Layer 3 of a small transformer language model trained on English Wikipedia (9 layers, counted from 0, width 96).
A neuron's activation on a vector x is quick GELU(weights . x + bias), where the dot is the dot product. Quick GELU of z is z times sigmoid(1.702 z).

Input weights of the MLP neurons that the questions are about. A number n stands for n times 0.014.
n19 (bias -0.026): 7 7 -10 -4 -17 21 -16 -33 33 27 23 -28 -6 17 5 7 41 6 -14 13 -5 19 -4 29 -12 -36 -21 -14 -1 -8 29 13 21 -21 -29 8 1 -9 6 -39 19 -21 -9 27 38 -12 38 -7 8 -21 -12 -21 -32 7 -19 -12 29 23 -17 0 -4 -12 -6 -57 7 17 -17 20 -13 32 -11 1 -8 35 30 -10 0 15 -19 -26 23 20 23 -10 15 10 -5 0 -40 -17 23 5 -6 9 23 -7
n22 (bias -0.274): -2 15 -1 6 -1 16 -4 -14 6 33 -6 -2 -7 34 -48 -50 15 49 12 1 32 -12 -22 5 -34 19 -23 -2 -48 -3 -39 -4 -5 -23 -4 -15 13 0 -38 26 35 2 -30 -2 9 48 15 47 -38 -21 49 57 4 8 0 -28 -1 35 -32 8 18 -16 -31 15 28 -21 8 15 6 37 9 15 48 19 10 -46 20 1 -29 -21 15 -14 -27 5 30 22 -45 -32 -57 -9 -11 -13 16 -54 13 1
n23 (bias -0.152): -23 -7 -12 -8 -7 37 -31 45 22 -23 16 -3 -13 2 -46 25 -7 -10 26 -4 13 8 -44 -5 -1 -12 32 -45 -16 -12 0 13 1 -2 -19 -3 14 17 -17 11 21 9 -23 -8 43 26 -10 22 -6 -3 21 -13 6 6 -2 14 -3 -26 -34 10 -11 -1 50 14 6 11 -6 32 42 60 -2 -35 -18 16 22 17 6 12 -26 -17 -20 18 -30 -2 24 9 1 -1 24 28 8 -12 -36 -2 -7 -1
n37 (bias -0.098): 52 -9 -29 -19 -10 -14 -28 -20 -20 -1 0 -19 -14 -13 -14 9 38 -20 17 29 -13 -29 -7 21 21 23 -14 6 2 13 32 19 -23 -19 17 23 -14 3 -49 36 6 -7 -15 20 16 -19 7 14 9 -15 0 18 26 1 4 15 -4 9 -40 -11 3 3 -35 -34 -21 11 -15 -40 -30 37 -24 -29 35 -36 -11 4 -19 16 3 -15 4 10 -24 2 -6 22 -23 10 -5 6 7 7 41 21 21 1
n43 (bias -0.136): -18 -22 -2 9 21 -3 15 -6 17 45 -1 -21 -21 -37 -9 72 27 -21 -36 -43 41 -15 20 -19 -6 -15 11 -18 21 3 32 -3 1 -32 5 -32 -19 -3 15 -6 11 -3 -14 16 21 -10 5 -22 9 -49 21 0 6 -11 -45 -11 24 -4 36 22 5 4 12 -19 27 22 -39 -12 3 -19 -6 16 -18 20 18 17 17 14 -6 -27 -7 -22 41 -26 5 17 7 -15 -16 -20 14 -31 3 -13 22 -18
n51 (bias -0.044): 11 -32 2 13 31 -14 -10 -17 3 12 -32 6 -7 -6 33 -8 -12 27 0 -17 -27 8 -45 1 -5 16 -15 22 4 22 -5 34 1 15 -16 9 -23 -48 18 -12 -5 24 6 -4 45 -28 -9 17 -14 14 -33 16 17 13 1 -40 -31 -6 4 38 3 13 10 4 13 -8 -3 40 28 4 -26 -15 -16 16 0 12 -13 38 4 6 7 20 -25 -37 2 5 -9 4 12 -15 -4 26 -18 11 20 6
n71 (bias -0.005): 21 -47 0 14 1 36 -9 -16 17 8 41 2 19 -12 3 8 9 -35 28 0 -13 -7 8 -7 -21 -13 -28 -1 8 -12 -9 37 -9 -18 -22 2 26 12 -13 27 10 13 4 -25 33 24 17 -12 -10 -2 43 -7 -22 -10 21 -40 23 -15 -6 3 -15 -5 74 11 -2 -18 -36 -35 -14 7 6 25 1 3 22 12 23 -11 -19 18 8 11 1 -13 11 -17 -27 34 4 -12 -20 -39 34 36 16 -26
n89 (bias -0.169): 6 -19 12 16 -2 -8 -20 18 15 -30 10 7 -12 9 -6 -8 -21 -30 -28 -15 -10 -1 -4 -23 -13 0 -1 1 32 -9 -17 -8 27 -39 -42 15 37 37 4 8 -7 29 0 -6 -4 -45 -3 31 -3 -5 -17 -26 -6 8 -21 -18 47 13 7 22 -17 -16 46 10 -14 2 0 -12 16 -23 24 7 30 17 32 -33 7 3 21 6 -14 36 -8 -14 0 2 -9 12 7 -10 -42 -27 -38 -11 16 16
n91 (bias 0.007): 6 6 -14 -17 -35 10 -16 14 -33 -12 -9 -4 -29 -12 15 -4 16 13 -32 15 42 28 3 -5 -17 15 25 9 36 30 5 12 1 -42 26 29 -13 -33 -62 -22 21 18 -52 16 2 7 -2 -22 31 -14 -59 36 19 26 30 15 -33 0 1 17 -22 8 -35 17 19 -26 -18 -6 -2 4 0 -9 15 15 21 2 -12 6 -1 -20 24 14 28 12 -28 -35 18 -1 -10 -1 42 20 1 24 -6 5
n113 (bias -0.261): -7 10 -34 -37 -8 -11 14 -33 -30 18 -34 49 20 9 32 21 2 15 3 -10 -12 0 -49 8 -37 21 44 -9 -32 4 -19 2 -5 -11 -22 18 -9 -17 -17 26 25 -7 44 37 -10 21 35 76 7 17 4 18 21 35 9 16 -15 -1 -39 10 38 -23 -19 -64 -15 43 10 15 61 -17 -64 24 -39 26 19 54 -13 37 -24 10 -35 -44 -17 22 -3 27 -11 -21 -27 -15 -9 -22 10 -9 6 23
n129 (bias -0.194): 16 12 -7 -49 23 -34 -23 -10 19 -22 20 -12 27 -23 64 14 10 17 -40 -13 34 39 28 -13 7 10 40 -39 62 -23 -33 -19 33 -24 -30 6 -42 25 -11 -6 45 18 -35 19 63 37 -11 21 -19 30 23 -37 17 17 -22 -12 -11 15 7 -44 -3 -12 6 -17 -14 -6 -37 0 7 -19 -18 41 -16 6 -21 -7 42 -2 -10 -9 -5 21 -44 19 -10 6 8 1 7 -32 -4 27 0 -30 25 22
n139 (bias -0.118): -4 2 8 -17 33 -16 13 4 -1 -31 24 31 -17 -15 -26 11 2 -21 -27 5 16 -30 20 -8 3 -10 20 -5 -25 -18 -22 -5 17 8 -3 -14 37 -10 -14 26 9 -11 -17 -64 15 6 -16 39 -15 -2 12 -4 -13 -27 -8 -3 -3 37 3 -13 11 34 8 -12 -13 14 6 -5 8 -21 15 -7 15 -43 -21 -12 -5 30 -26 -5 -1 6 7 23 -27 16 25 15 -33 8 22 20 2 -10 51 6
n145 (bias -0.147): -14 -42 6 -34 -18 29 12 2 -4 11 1 16 4 -5 8 3 -16 -42 -6 13 -15 19 -5 -10 15 -8 1 -5 16 9 -30 19 10 5 3 -5 -8 1 10 -4 -18 -20 -50 18 -15 -7 -10 26 -38 11 23 -21 15 31 -20 16 14 7 -12 2 9 8 43 -34 -2 -30 4 -7 -7 17 -22 4 -11 20 -10 -8 -8 5 27 -12 36 18 -1 6 3 -14 47 14 21 3 -1 -24 -19 -12 -15 16
n149 (bias -0.141): 16 1 -4 14 -36 27 12 0 2 -14 18 -7 6 -11 0 -8 -8 -6 -12 -3 -8 25 28 -69 -4 25 17 -12 -43 25 -32 1 5 -20 13 13 26 -40 2 13 -6 -27 -36 -21 -5 1 -27 -21 44 7 -28 -15 -7 -19 -41 -18 13 -2 -32 -15 44 29 -1 -23 4 -13 -8 -12 -31 -5 21 -10 -5 22 51 8 35 21 7 -62 9 -30 -12 47 27 13 -15 23 -19 -33 -2 12 -3 -23 18 -11
n152 (bias -0.151): 13 47 23 -6 -7 0 -11 8 27 23 10 -7 -1 -3 9 -17 10 -6 11 1 -2 2 1 -13 12 -11 29 16 4 -39 11 3 16 -14 -20 -15 -4 -11 17 6 29 -2 -11 -14 14 16 5 10 -45 -2 -5 -16 -7 7 20 -26 21 -18 -17 -23 -6 9 10 -32 9 4 42 3 -5 24 0 -9 -7 -3 11 2 -1 -15 -43 -16 0 27 -12 9 28 -14 -15 -2 0 -11 37 -21 15 -14 -15 15
n201 (bias -0.136): -10 -13 3 -15 -18 -18 1 -23 -25 15 34 5 15 -6 -7 -29 -21 30 8 23 -2 4 1 14 -9 -9 -2 6 -16 21 -30 -20 15 -45 -4 1 13 21 27 -20 39 8 -41 18 -9 -2 -18 -12 -7 -5 2 -6 23 22 -13 33 -2 -15 27 36 -20 5 -4 7 -12 18 -12 -11 4 -2 13 -5 -5 3 -4 14 20 -21 19 21 -26 10 29 -6 18 9 14 -38 -41 32 8 -38 -11 15 -36 -14
n206 (bias -0.099): -1 15 14 24 -23 32 2 -20 1 -28 18 -18 -38 -9 49 37 12 -19 -3 14 21 20 -7 11 3 -21 -10 -38 8 11 -43 -2 -5 -3 4 39 -27 10 -21 -6 -10 -7 4 29 25 29 4 -29 -19 9 2 16 -12 28 13 -15 -24 27 17 5 -24 -26 -6 2 -17 -19 6 -5 2 9 -35 17 -4 23 11 17 -9 -62 32 4 0 3 -47 45 16 -1 31 -5 -2 17 2 -10 37 16 -6 -6
n215 (bias -0.140): -2 -46 -39 29 20 14 -12 8 2 27 -13 0 9 3 22 -14 -6 -29 4 15 -28 -5 -21 -20 -25 11 5 36 -42 19 34 12 -19 16 35 23 19 -27 6 -2 16 -26 11 -8 33 9 -13 22 7 37 11 -6 -18 2 24 8 36 -2 12 -9 -7 0 16 16 -19 1 -23 -26 -7 -19 -17 -9 -16 6 25 32 27 -19 -8 -32 21 -39 -24 -56 20 32 -1 -4 -11 -30 33 -18 -6 -11 1 33
n219 (bias -0.185): 5 16 -1 8 6 5 19 -35 -14 -4 12 -28 37 -2 -26 11 -23 -7 -4 -16 -17 43 -5 14 -5 28 34 5 -6 -30 68 -32 -26 -13 -45 -8 -8 23 -22 -3 28 14 3 -29 29 -27 -47 33 7 33 -22 -27 39 16 8 15 -12 -30 -36 -9 -38 -20 14 1 -32 -2 22 20 1 2 -18 -36 2 -19 25 16 -31 16 4 2 3 -17 7 -17 -4 51 -29 16 11 17 43 -3 32 0 4 15
n248 (bias -0.161): -43 -47 -12 -22 14 -7 19 -19 4 -6 -1 -23 1 6 -8 37 11 46 7 7 0 2 9 -25 9 -6 8 12 -27 3 2 17 -28 -19 23 7 17 26 -23 5 5 41 -2 16 5 -14 18 -33 20 13 -9 0 -1 -39 -40 -34 0 -25 -5 26 -25 38 -5 -1 -22 5 -5 -4 42 -25 -28 10 10 1 -15 -35 31 19 -24 15 5 9 -13 20 -22 16 14 18 6 10 -7 23 25 -2 30 18
n250 (bias -0.131): -9 8 5 16 21 15 -13 -1 21 9 4 34 -3 -23 -4 20 15 1 15 22 19 1 -9 21 18 -10 23 -26 -37 -8 44 -29 43 7 -23 17 -3 -8 7 -1 -57 -1 -54 23 44 -37 -18 1 -17 12 -6 -22 15 -4 8 8 -19 18 -7 17 -11 -11 33 4 5 8 34 -24 -7 7 16 1 -6 7 -4 6 -3 -7 -4 -24 3 -6 -44 -11 21 -10 36 2 -7 -5 17 -22 -34 -5 -10 0
n267 (bias -0.272): -39 -2 -37 33 -30 -13 12 5 -15 -19 -18 33 4 9 4 -25 -16 -27 30 -10 17 33 -22 -13 -15 28 10 -1 -15 -5 -41 -52 3 -13 20 4 35 -25 -8 1 -37 -19 17 -4 2 1 10 15 36 13 46 -1 -7 25 35 2 15 -40 -22 26 -14 20 24 -4 -6 -10 -24 15 -32 43 8 -21 14 -26 11 12 71 8 5 -15 41 14 -15 44 25 18 -7 21 -28 21 44 -21 -4 45 -7 5
n292 (bias -0.091): -23 -22 3 9 22 21 24 0 37 -8 -2 -16 -2 -18 -7 13 15 2 12 12 -2 -40 4 -8 1 -9 -26 1 -46 19 2 -8 7 -27 -43 10 31 -39 9 -13 -26 18 14 -7 13 2 38 -5 38 21 1 30 -27 3 -4 13 -35 -13 -19 -8 15 33 -11 -25 -26 -19 9 28 -6 5 -1 15 2 26 -3 29 -23 13 40 -25 13 7 -11 0 -9 -19 -8 15 4 6 11 -25 -15 27 18 14
n302 (bias -0.263): 9 -10 16 -7 13 -6 28 11 -11 -23 -1 6 8 -5 2 -7 1 10 -4 -12 22 -21 9 -28 -39 -29 8 0 15 -9 -4 19 12 -7 -25 -11 40 0 17 -4 3 -10 -10 -24 23 9 31 -5 -15 6 1 -14 -11 60 16 3 19 9 -19 -41 28 -14 -11 -9 16 -9 -18 30 -12 -8 -12 2 -20 -10 39 29 -39 22 -6 36 -7 23 -29 -5 -11 -32 -26 -5 -4 12 10 -32 16 -14 -32 9
n312 (bias -0.206): 22 1 12 -15 -16 2 0 -10 -27 -11 -13 2 -10 -13 -15 -32 -13 7 56 -6 14 -10 -30 1 -6 14 -1 -4 -15 25 -10 24 2 33 22 -5 13 3 -24 -17 27 -17 -40 -8 -13 35 -17 -31 18 -33 45 -8 -28 11 14 -2 -12 15 5 46 5 18 20 -13 -15 23 17 -34 3 -21 2 45 -13 -6 5 26 -39 -25 -22 -20 -17 41 -5 37 6 2 -18 13 -42 -15 27 15 14 -20 14 -24
n316 (bias -0.236): -5 -3 -3 -35 -11 22 -25 10 -27 -9 -27 -13 -10 -9 14 28 10 -11 -10 -14 5 21 13 -16 -4 -1 30 -13 -14 -23 3 -9 -24 -2 -17 5 13 -31 -6 20 -2 31 5 -18 0 4 19 -42 -7 1 0 -28 5 23 -32 30 17 -22 18 -19 -18 26 -16 -20 7 6 20 5 6 10 22 14 -13 15 -6 39 -2 1 4 30 -2 8 -4 23 34 -31 -2 35 35 -13 -27 -10 28 -20 -14 -43
n317 (bias -0.290): 6 34 -43 -1 38 -15 1 -10 -13 24 0 -1 3 21 -4 -36 5 24 19 51 25 -29 -34 15 -8 -3 4 -5 -15 -17 -1 0 17 19 -55 17 8 -13 21 29 -14 -14 20 24 1 -25 25 -2 -21 -28 29 45 -35 14 1 -54 3 25 16 4 -22 8 36 -15 38 -20 20 -27 17 -8 -4 25 9 -43 -13 10 12 9 -50 14 12 2 -4 -57 38 -14 25 -1 -24 -28 -9 -45 8 -60 0 -4
n344 (bias -0.164): -37 4 -6 -7 3 -1 -29 -18 3 13 -21 15 23 8 -6 2 -24 4 2 -9 7 -64 -19 26 -32 -18 16 8 20 -11 13 15 -6 13 38 -9 -45 -20 20 27 17 0 12 2 -23 -7 -12 28 17 7 -29 -12 -4 18 9 -40 38 27 2 -21 26 18 8 10 -19 -6 27 -12 30 -41 -31 12 -15 -7 21 30 19 -8 -21 -16 -8 3 15 10 24 8 37 -19 -32 -4 -21 1 10 -2 14 14
n361 (bias -0.294): 8 19 -15 11 31 -7 6 15 11 -46 42 -25 2 -3 14 -38 -32 -19 -44 24 17 -6 -6 61 19 20 32 -26 -2 39 -70 -14 31 -26 4 -12 9 -4 -22 -24 -6 -3 -9 1 -31 13 -21 -26 -4 14 -2 23 -2 5 18 -30 -20 27 -2 31 6 -29 -44 -9 -13 -8 -3 -6 -14 11 -19 17 21 -18 -36 -3 5 -12 23 20 21 -24 8 3 -11 -27 13 -35 39 52 36 0 38 -3 -13 13
n367 (bias -0.299): -35 -13 5 -14 5 16 5 -10 38 -11 47 37 66 6 10 -56 -1 -13 10 -7 -42 18 11 -14 7 53 51 26 34 -14 1 -21 40 -31 28 0 -33 -25 4 31 6 -3 -41 2 13 -32 -5 -27 -23 32 5 14 3 -33 -26 24 50 -38 -93 -36 5 -51 -42 -43 29 -28 -4 -35 -18 -29 -26 -26 9 37 -28 -11 40 22 8 -40 11 -20 11 -30 3 28 -14 43 24 -57 22 2 31 4 27 -13

Each question shows a token from some text and the vector x that enters the MLP there. A number n stands for n times 0.035.

" ": 7 27 19 -12 -25 -6 11 6 -12 12 31 13 1 32 -9 1 63 -5 11 -50 13 20 9 8 -21 23 -15 25 9 5 9 39 2 4 -16 -25 3 -9 8 -6 -21 -22 9 -1 -19 29 39 -16 1 32 -14 7 -11 -8 -4 -31 11 -5 51 -6 -30 -22 29 -23 -25 6 5 13 24 -10 3 -9 19 -43 -25 -23 8 3 -7 -17 -7 -26 -15 -36 -11 -9 0 0 -3 -9 -10 36 -9 11 -31 -2
Which neuron fires most, and how strongly? n317, at about 1.4

" in": 4 19 29 -40 13 -14 3 9 -19 2 8 12 -1 55 -24 11 33 -2 32 -54 31 2 5 14 20 24 -17 5 5 -9 4 18 22 8 -8 -6 -11 8 16 -12 -23 -21 16 -4 -15 18 12 -33 5 29 -32 18 5 1 -6 -30 3 13 15 4 8 -9 23 -14 -31 -16 6 15 30 13 12 -30 -4 -48 -33 -21 34 -33 12 -37 -2 -39 4 -11 3 -18 9 -6 11 12 -15 30 -1 11 -52 2
The three highest activations, in order: n361, n344, n317

" career": 7 40 21 -26 -17 -19 12 7 -23 2 12 10 -7 29 -3 4 46 -7 17 -46 37 8 6 31 31 37 -29 28 18 -7 24 30 2 22 -16 -32 -17 -2 2 -16 -25 -27 -8 -9 12 32 14 -10 1 39 -16 2 -6 -12 -23 -4 10 -6 7 -6 -13 3 24 -10 -31 5 11 9 28 -9 11 -8 5 -44 -8 -13 -9 -9 -10 -23 -10 -33 -9 -27 -9 -19 7 -7 20 4 -48 39 23 13 -26 -22
Which of these neurons fires most? n152

"o": -2 7 2 4 -39 -21 1 -14 12 13 26 25 23 33 -21 16 25 -26 13 -26 0 8 22 2 20 20 -36 1 -6 -25 -1 41 16 22 -9 -4 17 -21 29 -9 -9 -27 4 -13 -52 26 1 -5 10 43 -2 7 22 -12 0 36 -6 51 3 -15 15 -6 14 29 -11 6 -14 11 1 -15 13 -29 -2 -4 -12 9 -14 -14 8 -39 6 -18 0 -37 -15 -10 -19 8 -18 -7 -40 25 -21 20 -21 -11
Which of these neurons fires most? n149

" con": -3 34 21 6 6 -21 16 12 -16 3 16 4 14 24 -9 33 30 -7 19 -49 20 12 2 24 21 34 -16 -3 15 -10 0 11 -7 5 -26 -23 3 4 15 -9 -36 -21 -4 -9 -21 23 19 -2 1 25 -33 28 -11 -13 -22 -19 3 2 35 -3 -22 -9 43 -34 -30 12 -2 15 17 -12 20 -25 -2 -25 -33 -4 25 -26 2 -45 1 -28 7 -23 -9 -5 7 -7 24 2 -20 25 -8 35 -31 -8
Which of these neurons fires most? n43

"ul": -5 22 64 -26 11 -5 8 15 -3 0 -4 10 2 6 -26 46 55 -31 4 -31 7 -5 11 12 20 14 -23 -2 26 -11 -20 36 -28 -3 21 -17 -4 -12 -2 -16 -28 -25 -6 28 -37 15 19 -37 -23 35 2 20 7 -12 -10 28 3 3 29 -13 -19 -1 21 28 -7 0 8 6 40 -12 9 -26 -7 -49 -10 -15 30 -15 14 -2 -12 -34 1 -17 4 -8 6 -13 19 -7 -22 20 -30 17 -31 -13
Which of these neurons fires most? n43

"h": -5 12 31 -21 -43 -12 7 -5 -1 22 14 11 -19 13 10 2 29 -17 13 -33 31 -4 14 -2 45 8 -19 13 -13 1 12 24 -19 -27 1 -33 21 1 -10 -11 3 -28 17 8 -28 23 -9 -8 -2 32 5 5 -4 -31 26 31 13 19 7 -14 0 4 10 0 0 -2 -10 32 24 12 14 8 -18 -42 -12 13 -19 -21 21 -25 14 -53 -18 5 13 2 5 -4 12 -17 -25 32 -38 13 -32 -11
Which of these neurons fires most? n149

"–": -1 16 23 -47 -40 -14 15 -1 -27 13 11 11 3 48 -1 16 11 -7 19 -54 15 13 29 19 -7 26 -45 23 0 5 30 24 6 14 5 -2 4 -1 24 -13 -28 3 6 22 -10 44 34 -24 18 10 -20 -2 4 -26 4 -5 -12 -13 23 4 -18 -1 16 15 -16 -1 6 55 34 10 9 -4 7 -40 -16 -19 0 -21 1 -18 -10 -25 -20 -35 -22 -27 -11 4 7 -35 -31 16 -17 28 -36 -16
Which of these neurons fires most? n51

"ical": 21 16 32 -31 -17 -15 -5 7 -52 -2 -9 26 -3 33 -6 -6 31 -29 -2 -33 19 15 4 22 26 27 -40 28 20 -1 7 41 -7 12 -21 1 -3 -15 15 -24 -11 -20 3 -2 7 23 5 -15 2 36 -19 -16 1 -40 -23 20 13 1 25 -14 -19 -18 36 3 -2 8 4 0 21 -20 25 -31 12 -20 -26 -21 -2 -14 4 -22 9 -39 0 -18 18 3 34 12 23 1 -8 21 -6 -9 -47 10
Which two neurons fire most, strongest first? n145, n316

"==": -8 36 25 -26 -13 -18 5 1 10 9 21 23 0 51 -8 0 33 -2 11 -38 18 -7 17 11 18 52 -3 22 18 2 4 28 13 11 -7 -14 -3 8 5 -23 4 -11 8 -5 4 9 12 -13 2 38 -20 -1 -18 -2 -1 8 -6 -19 13 -16 -22 -22 31 2 -36 8 6 -15 26 -15 8 -22 15 -23 -14 -8 32 -7 -2 -15 -11 -27 -6 -50 -28 -30 20 0 22 -4 -71 21 22 7 -70 -6
Which neuron fires most, and how strongly? n367, at about 1.9

"ra": -9 13 35 -33 -31 -7 1 -14 6 -4 18 14 3 38 -34 26 59 0 12 -40 -3 8 -4 -10 18 13 -30 14 12 -13 12 47 14 5 20 -1 5 -15 2 -18 -20 -25 -15 6 -39 28 -6 -22 -19 55 -3 11 -15 -11 -17 13 10 -3 19 -6 3 3 15 2 6 2 13 1 21 14 27 -5 -1 -59 8 8 15 -3 21 -33 -14 -19 -13 2 -11 -25 -4 -15 32 12 -39 3 -35 15 -18 1
Which neuron fires most, and how strongly? n145, at about 1.4

" Gar": 0 21 34 -4 -22 -38 26 4 -21 -5 32 6 1 69 0 32 33 -25 11 -41 10 -9 14 0 30 33 -15 0 10 -10 9 28 -23 -18 -6 -22 18 5 20 -4 -28 -16 5 27 -45 21 15 10 -12 27 -21 8 2 -17 -35 -4 -22 13 6 -18 -1 13 19 20 -11 3 2 17 47 -9 7 -19 7 -28 -31 -11 10 -18 12 6 -14 -21 -23 -26 -5 -6 -13 16 -4 -2 -11 29 -22 13 -42 7
Which of these neurons fires most? n248

"iro": 1 32 58 -18 11 0 16 -5 -13 7 3 18 15 52 -33 9 38 11 15 -37 7 21 1 0 5 2 -49 -1 29 -17 27 37 -5 13 -11 -18 22 -23 1 3 -36 -20 -13 -10 -15 9 28 -54 3 58 -26 11 16 -24 -30 17 10 24 -6 -1 3 -14 -2 16 -17 -8 -12 9 15 3 10 1 18 -44 1 -18 10 -12 19 -14 -28 0 -3 -20 -2 -25 9 6 13 13 -28 0 -20 2 -36 -6
Which of these neurons fires most? n302

"s": 13 0 47 -24 10 -13 -6 2 -20 6 17 -14 -3 42 -23 23 36 -29 -19 -33 38 -10 2 -3 -9 27 -28 36 9 -2 8 13 1 3 -16 0 22 -20 7 -35 -19 -12 3 19 -24 0 8 1 21 40 -27 13 -10 -20 -11 12 24 7 19 22 -1 -26 1 -21 -51 17 -6 -2 10 -20 9 8 23 4 10 6 5 7 31 -15 -5 -34 4 -2 -14 -13 24 -9 5 -18 -38 15 -6 -3 -30 -6
Which of these neurons fires most? n89

" it": 15 12 40 -19 -19 4 15 9 6 5 8 -8 12 41 -9 27 44 2 39 -40 42 -9 1 18 9 51 -20 23 4 9 15 44 1 -7 -34 -28 8 6 9 7 -15 -23 6 14 -15 23 -27 -14 -17 21 -1 9 -10 -4 -13 -3 -13 14 26 -12 -11 -6 -1 -15 -26 10 2 -4 12 7 19 -31 8 -20 -22 -25 12 -17 -11 -18 17 -14 -23 -22 -15 -17 -6 -13 1 15 -48 38 3 5 -33 -24
Which neuron fires most, and how strongly? n22, at about 1.5

"\n": 9 33 19 -21 -20 -5 1 -2 -28 11 1 16 6 64 -5 14 47 -16 17 -36 9 1 17 -1 10 39 -13 29 8 -7 2 24 13 8 3 -19 -17 -7 23 -19 -19 -25 -3 -3 -10 43 13 -35 14 16 -20 9 -8 8 -5 -6 6 4 30 -29 -33 -33 22 13 -17 -6 17 21 40 -1 16 -22 8 -27 -24 6 25 -35 24 -16 -11 -33 -9 -28 -7 -14 15 1 19 -12 -37 45 -7 0 -67 -2
Which of these neurons fires most? n316

"4": 17 19 38 -4 -44 -16 11 -14 17 -6 25 9 -11 44 -5 11 33 -5 -1 -39 12 0 20 -1 -17 22 -17 24 4 15 25 28 1 -7 -2 -16 12 -18 35 -20 -36 -4 22 13 -16 19 21 20 -12 42 -36 7 -6 -14 7 16 12 17 26 16 -12 6 6 -4 -16 -7 0 10 7 -4 6 -2 12 -31 -1 -16 11 -3 4 -10 -12 -27 -34 -39 -28 18 3 -9 -22 -13 -38 36 -27 -1 -47 -29
Which neuron fires most, and how strongly? n89, at about 1.1

"===": -6 31 12 -26 -4 -16 -12 -3 2 12 13 21 6 54 -21 11 39 -11 21 -48 13 4 23 3 24 39 -7 35 21 2 2 35 6 21 6 -20 -8 1 -5 -15 -14 -26 10 4 0 26 21 -23 5 23 -16 5 -2 2 -8 9 -11 -11 13 -29 -21 -19 40 8 -26 -8 0 -6 41 -4 13 -26 13 -18 -25 -7 21 -6 0 -23 -5 -34 -18 -37 -19 -30 30 6 24 0 -64 24 9 3 -66 -5
Which of these neurons fires most? n367

" recent": 23 12 51 -16 -29 -14 14 8 -42 -8 28 19 -37 36 -9 -1 37 -6 22 -55 36 22 4 3 30 43 -35 29 21 -16 15 29 -15 -3 -7 -39 3 -5 4 -3 -29 -18 16 -3 -1 41 0 -9 6 23 -17 -7 -6 -11 -9 -3 2 8 10 -3 -20 -3 10 11 -10 9 5 -4 11 3 10 -33 14 -33 -5 -40 -4 -2 10 0 -22 -46 -13 -26 -7 -1 15 -4 18 0 -9 35 7 18 -27 -5
Which of these neurons fires most? n219

" January": 6 47 34 -29 -6 -21 -1 15 -31 5 21 1 -13 48 19 28 30 10 5 -39 17 7 5 4 8 41 -30 20 31 -9 18 12 2 -11 -3 -26 8 -3 9 -28 -60 -11 7 -6 -20 24 3 -17 -19 22 -17 1 -21 -24 -3 -13 -5 -9 8 6 -1 17 -3 -10 -1 14 10 3 6 -4 17 0 29 -48 -32 -2 30 -45 15 -5 -31 -9 -8 -24 5 -26 18 -1 2 15 -8 39 -13 24 -8 -6
Which of these neurons fires most? n361

"al": 9 10 32 -12 7 -13 -2 16 -32 -4 9 21 9 38 -25 23 39 -27 -2 -23 6 2 12 15 4 22 -30 16 15 1 -15 61 -18 10 -27 -10 0 10 5 -17 -16 -30 -4 21 4 35 2 -30 -4 33 -19 4 -1 -20 -15 25 7 7 22 -13 -28 -19 36 13 -15 -11 6 14 33 -10 37 -46 8 -24 -10 -21 22 -15 19 -19 1 -46 6 -35 3 -2 10 7 24 -18 2 16 -28 13 -50 -13
The three highest activations, in order: n145, n23, n215

" Service": -3 11 -3 -15 -11 -20 4 5 -42 9 17 19 -3 80 -23 -4 27 -10 6 -54 7 6 -4 39 -5 27 -34 47 38 4 -8 28 -9 7 -24 -3 8 -15 10 -4 -25 -7 9 -2 3 30 13 -22 -12 56 -18 9 -25 1 -22 10 16 16 -2 3 -3 -12 18 1 -25 0 3 7 27 -12 18 -15 32 -41 -1 -20 -4 4 5 -19 -19 -8 0 -24 -17 -14 16 -10 22 -5 -25 53 -23 0 -45 -7
Which two neurons fire most, strongest first? n89, n51

" trans": -3 22 41 -6 -6 -30 14 9 -22 -5 8 15 5 38 -12 35 36 -14 -1 -46 24 5 15 6 10 25 -23 16 16 -13 5 18 -14 4 -5 -14 -2 -20 21 -14 -22 -13 6 8 -20 -3 24 -20 19 24 -20 22 -5 -12 -23 -15 7 -4 34 3 -14 -16 28 -45 -22 48 8 5 16 2 28 -22 15 -37 -8 -5 2 -9 12 -14 -5 -38 -19 -29 -12 -16 -1 -15 5 -16 -14 34 -7 21 -29 4
Which of these neurons fires most? n43

"8": 19 34 37 -22 -42 -16 14 -23 -6 -6 23 15 -7 44 -12 9 21 -11 -6 -24 8 11 8 -5 15 32 -16 31 4 28 28 26 16 -3 -7 -20 13 -12 14 -34 -27 -10 22 15 -29 58 3 -14 5 23 -25 -2 -2 -26 0 23 4 34 9 16 -7 3 19 -2 -18 -18 9 11 9 -5 9 -14 -13 -44 -18 -20 43 -16 8 -26 -14 -28 -19 -24 4 -7 15 -3 -13 -20 -16 27 -19 15 -49 -26
Which of these neurons fires most? n149

" provide": 6 6 26 -37 -22 -9 -10 11 -25 2 10 18 16 67 -29 11 51 3 8 -20 43 6 8 12 32 35 -37 33 19 -6 7 47 -10 -3 -21 2 6 -4 23 -13 -13 -20 14 7 16 30 3 -15 -9 7 -33 -2 -3 -5 -18 -2 16 -4 31 -18 -31 -16 28 -10 -25 7 4 -1 13 10 17 -37 -8 -28 -16 -22 13 6 6 -19 -2 -28 13 -30 -1 -24 15 -13 -3 -24 -38 24 7 13 -33 -11
Which of these neurons fires most? n19

" games": 3 -4 12 -30 -3 -31 -6 -9 -31 12 14 13 6 72 -2 13 32 2 32 -50 25 -2 3 20 10 14 -16 46 13 -18 12 44 10 28 6 0 16 -7 25 -34 -32 -17 9 -8 -2 37 9 -21 10 32 -29 3 -14 -8 -9 4 -8 22 1 11 -12 -19 4 -12 -16 -1 -4 17 29 8 18 -24 0 -36 -3 -6 -19 9 -3 -30 -9 -14 3 -30 -20 -17 6 5 -17 9 -61 42 1 10 -42 -7
Which neuron fires most, and how strongly? n51, at about 1.7

"inspired": 19 15 26 -28 -4 -13 -4 3 -15 -3 -10 13 -7 53 -11 17 31 11 14 -25 51 3 5 19 6 51 -16 0 22 -5 -14 39 -21 9 -17 -12 9 -28 25 -12 -25 -22 29 7 2 35 -3 10 -4 22 -30 5 3 1 -9 -7 11 4 27 -5 -30 5 28 -6 -37 22 0 -8 31 3 -2 -22 2 -28 -22 -23 5 -18 11 -3 -33 -41 -2 -16 -5 -5 0 -7 -3 -10 -33 9 -6 8 -31 -4
Which of these neurons fires most? n113

"lio": 9 7 24 1 -12 -17 -2 -20 -7 5 11 13 11 54 -34 18 33 7 2 -36 -8 8 -7 8 38 10 -57 -11 27 -20 17 47 0 14 10 -5 11 -9 -1 0 -25 -38 -16 0 -41 51 20 -5 -15 37 -6 2 6 -36 -6 11 6 6 24 -11 -6 -10 46 -6 0 -3 1 14 20 3 10 -31 2 -40 0 -3 15 -17 4 -32 -6 -20 -13 1 11 -24 -1 15 17 16 -25 24 -31 16 -44 -5
The three highest activations, in order: n145, n23, n71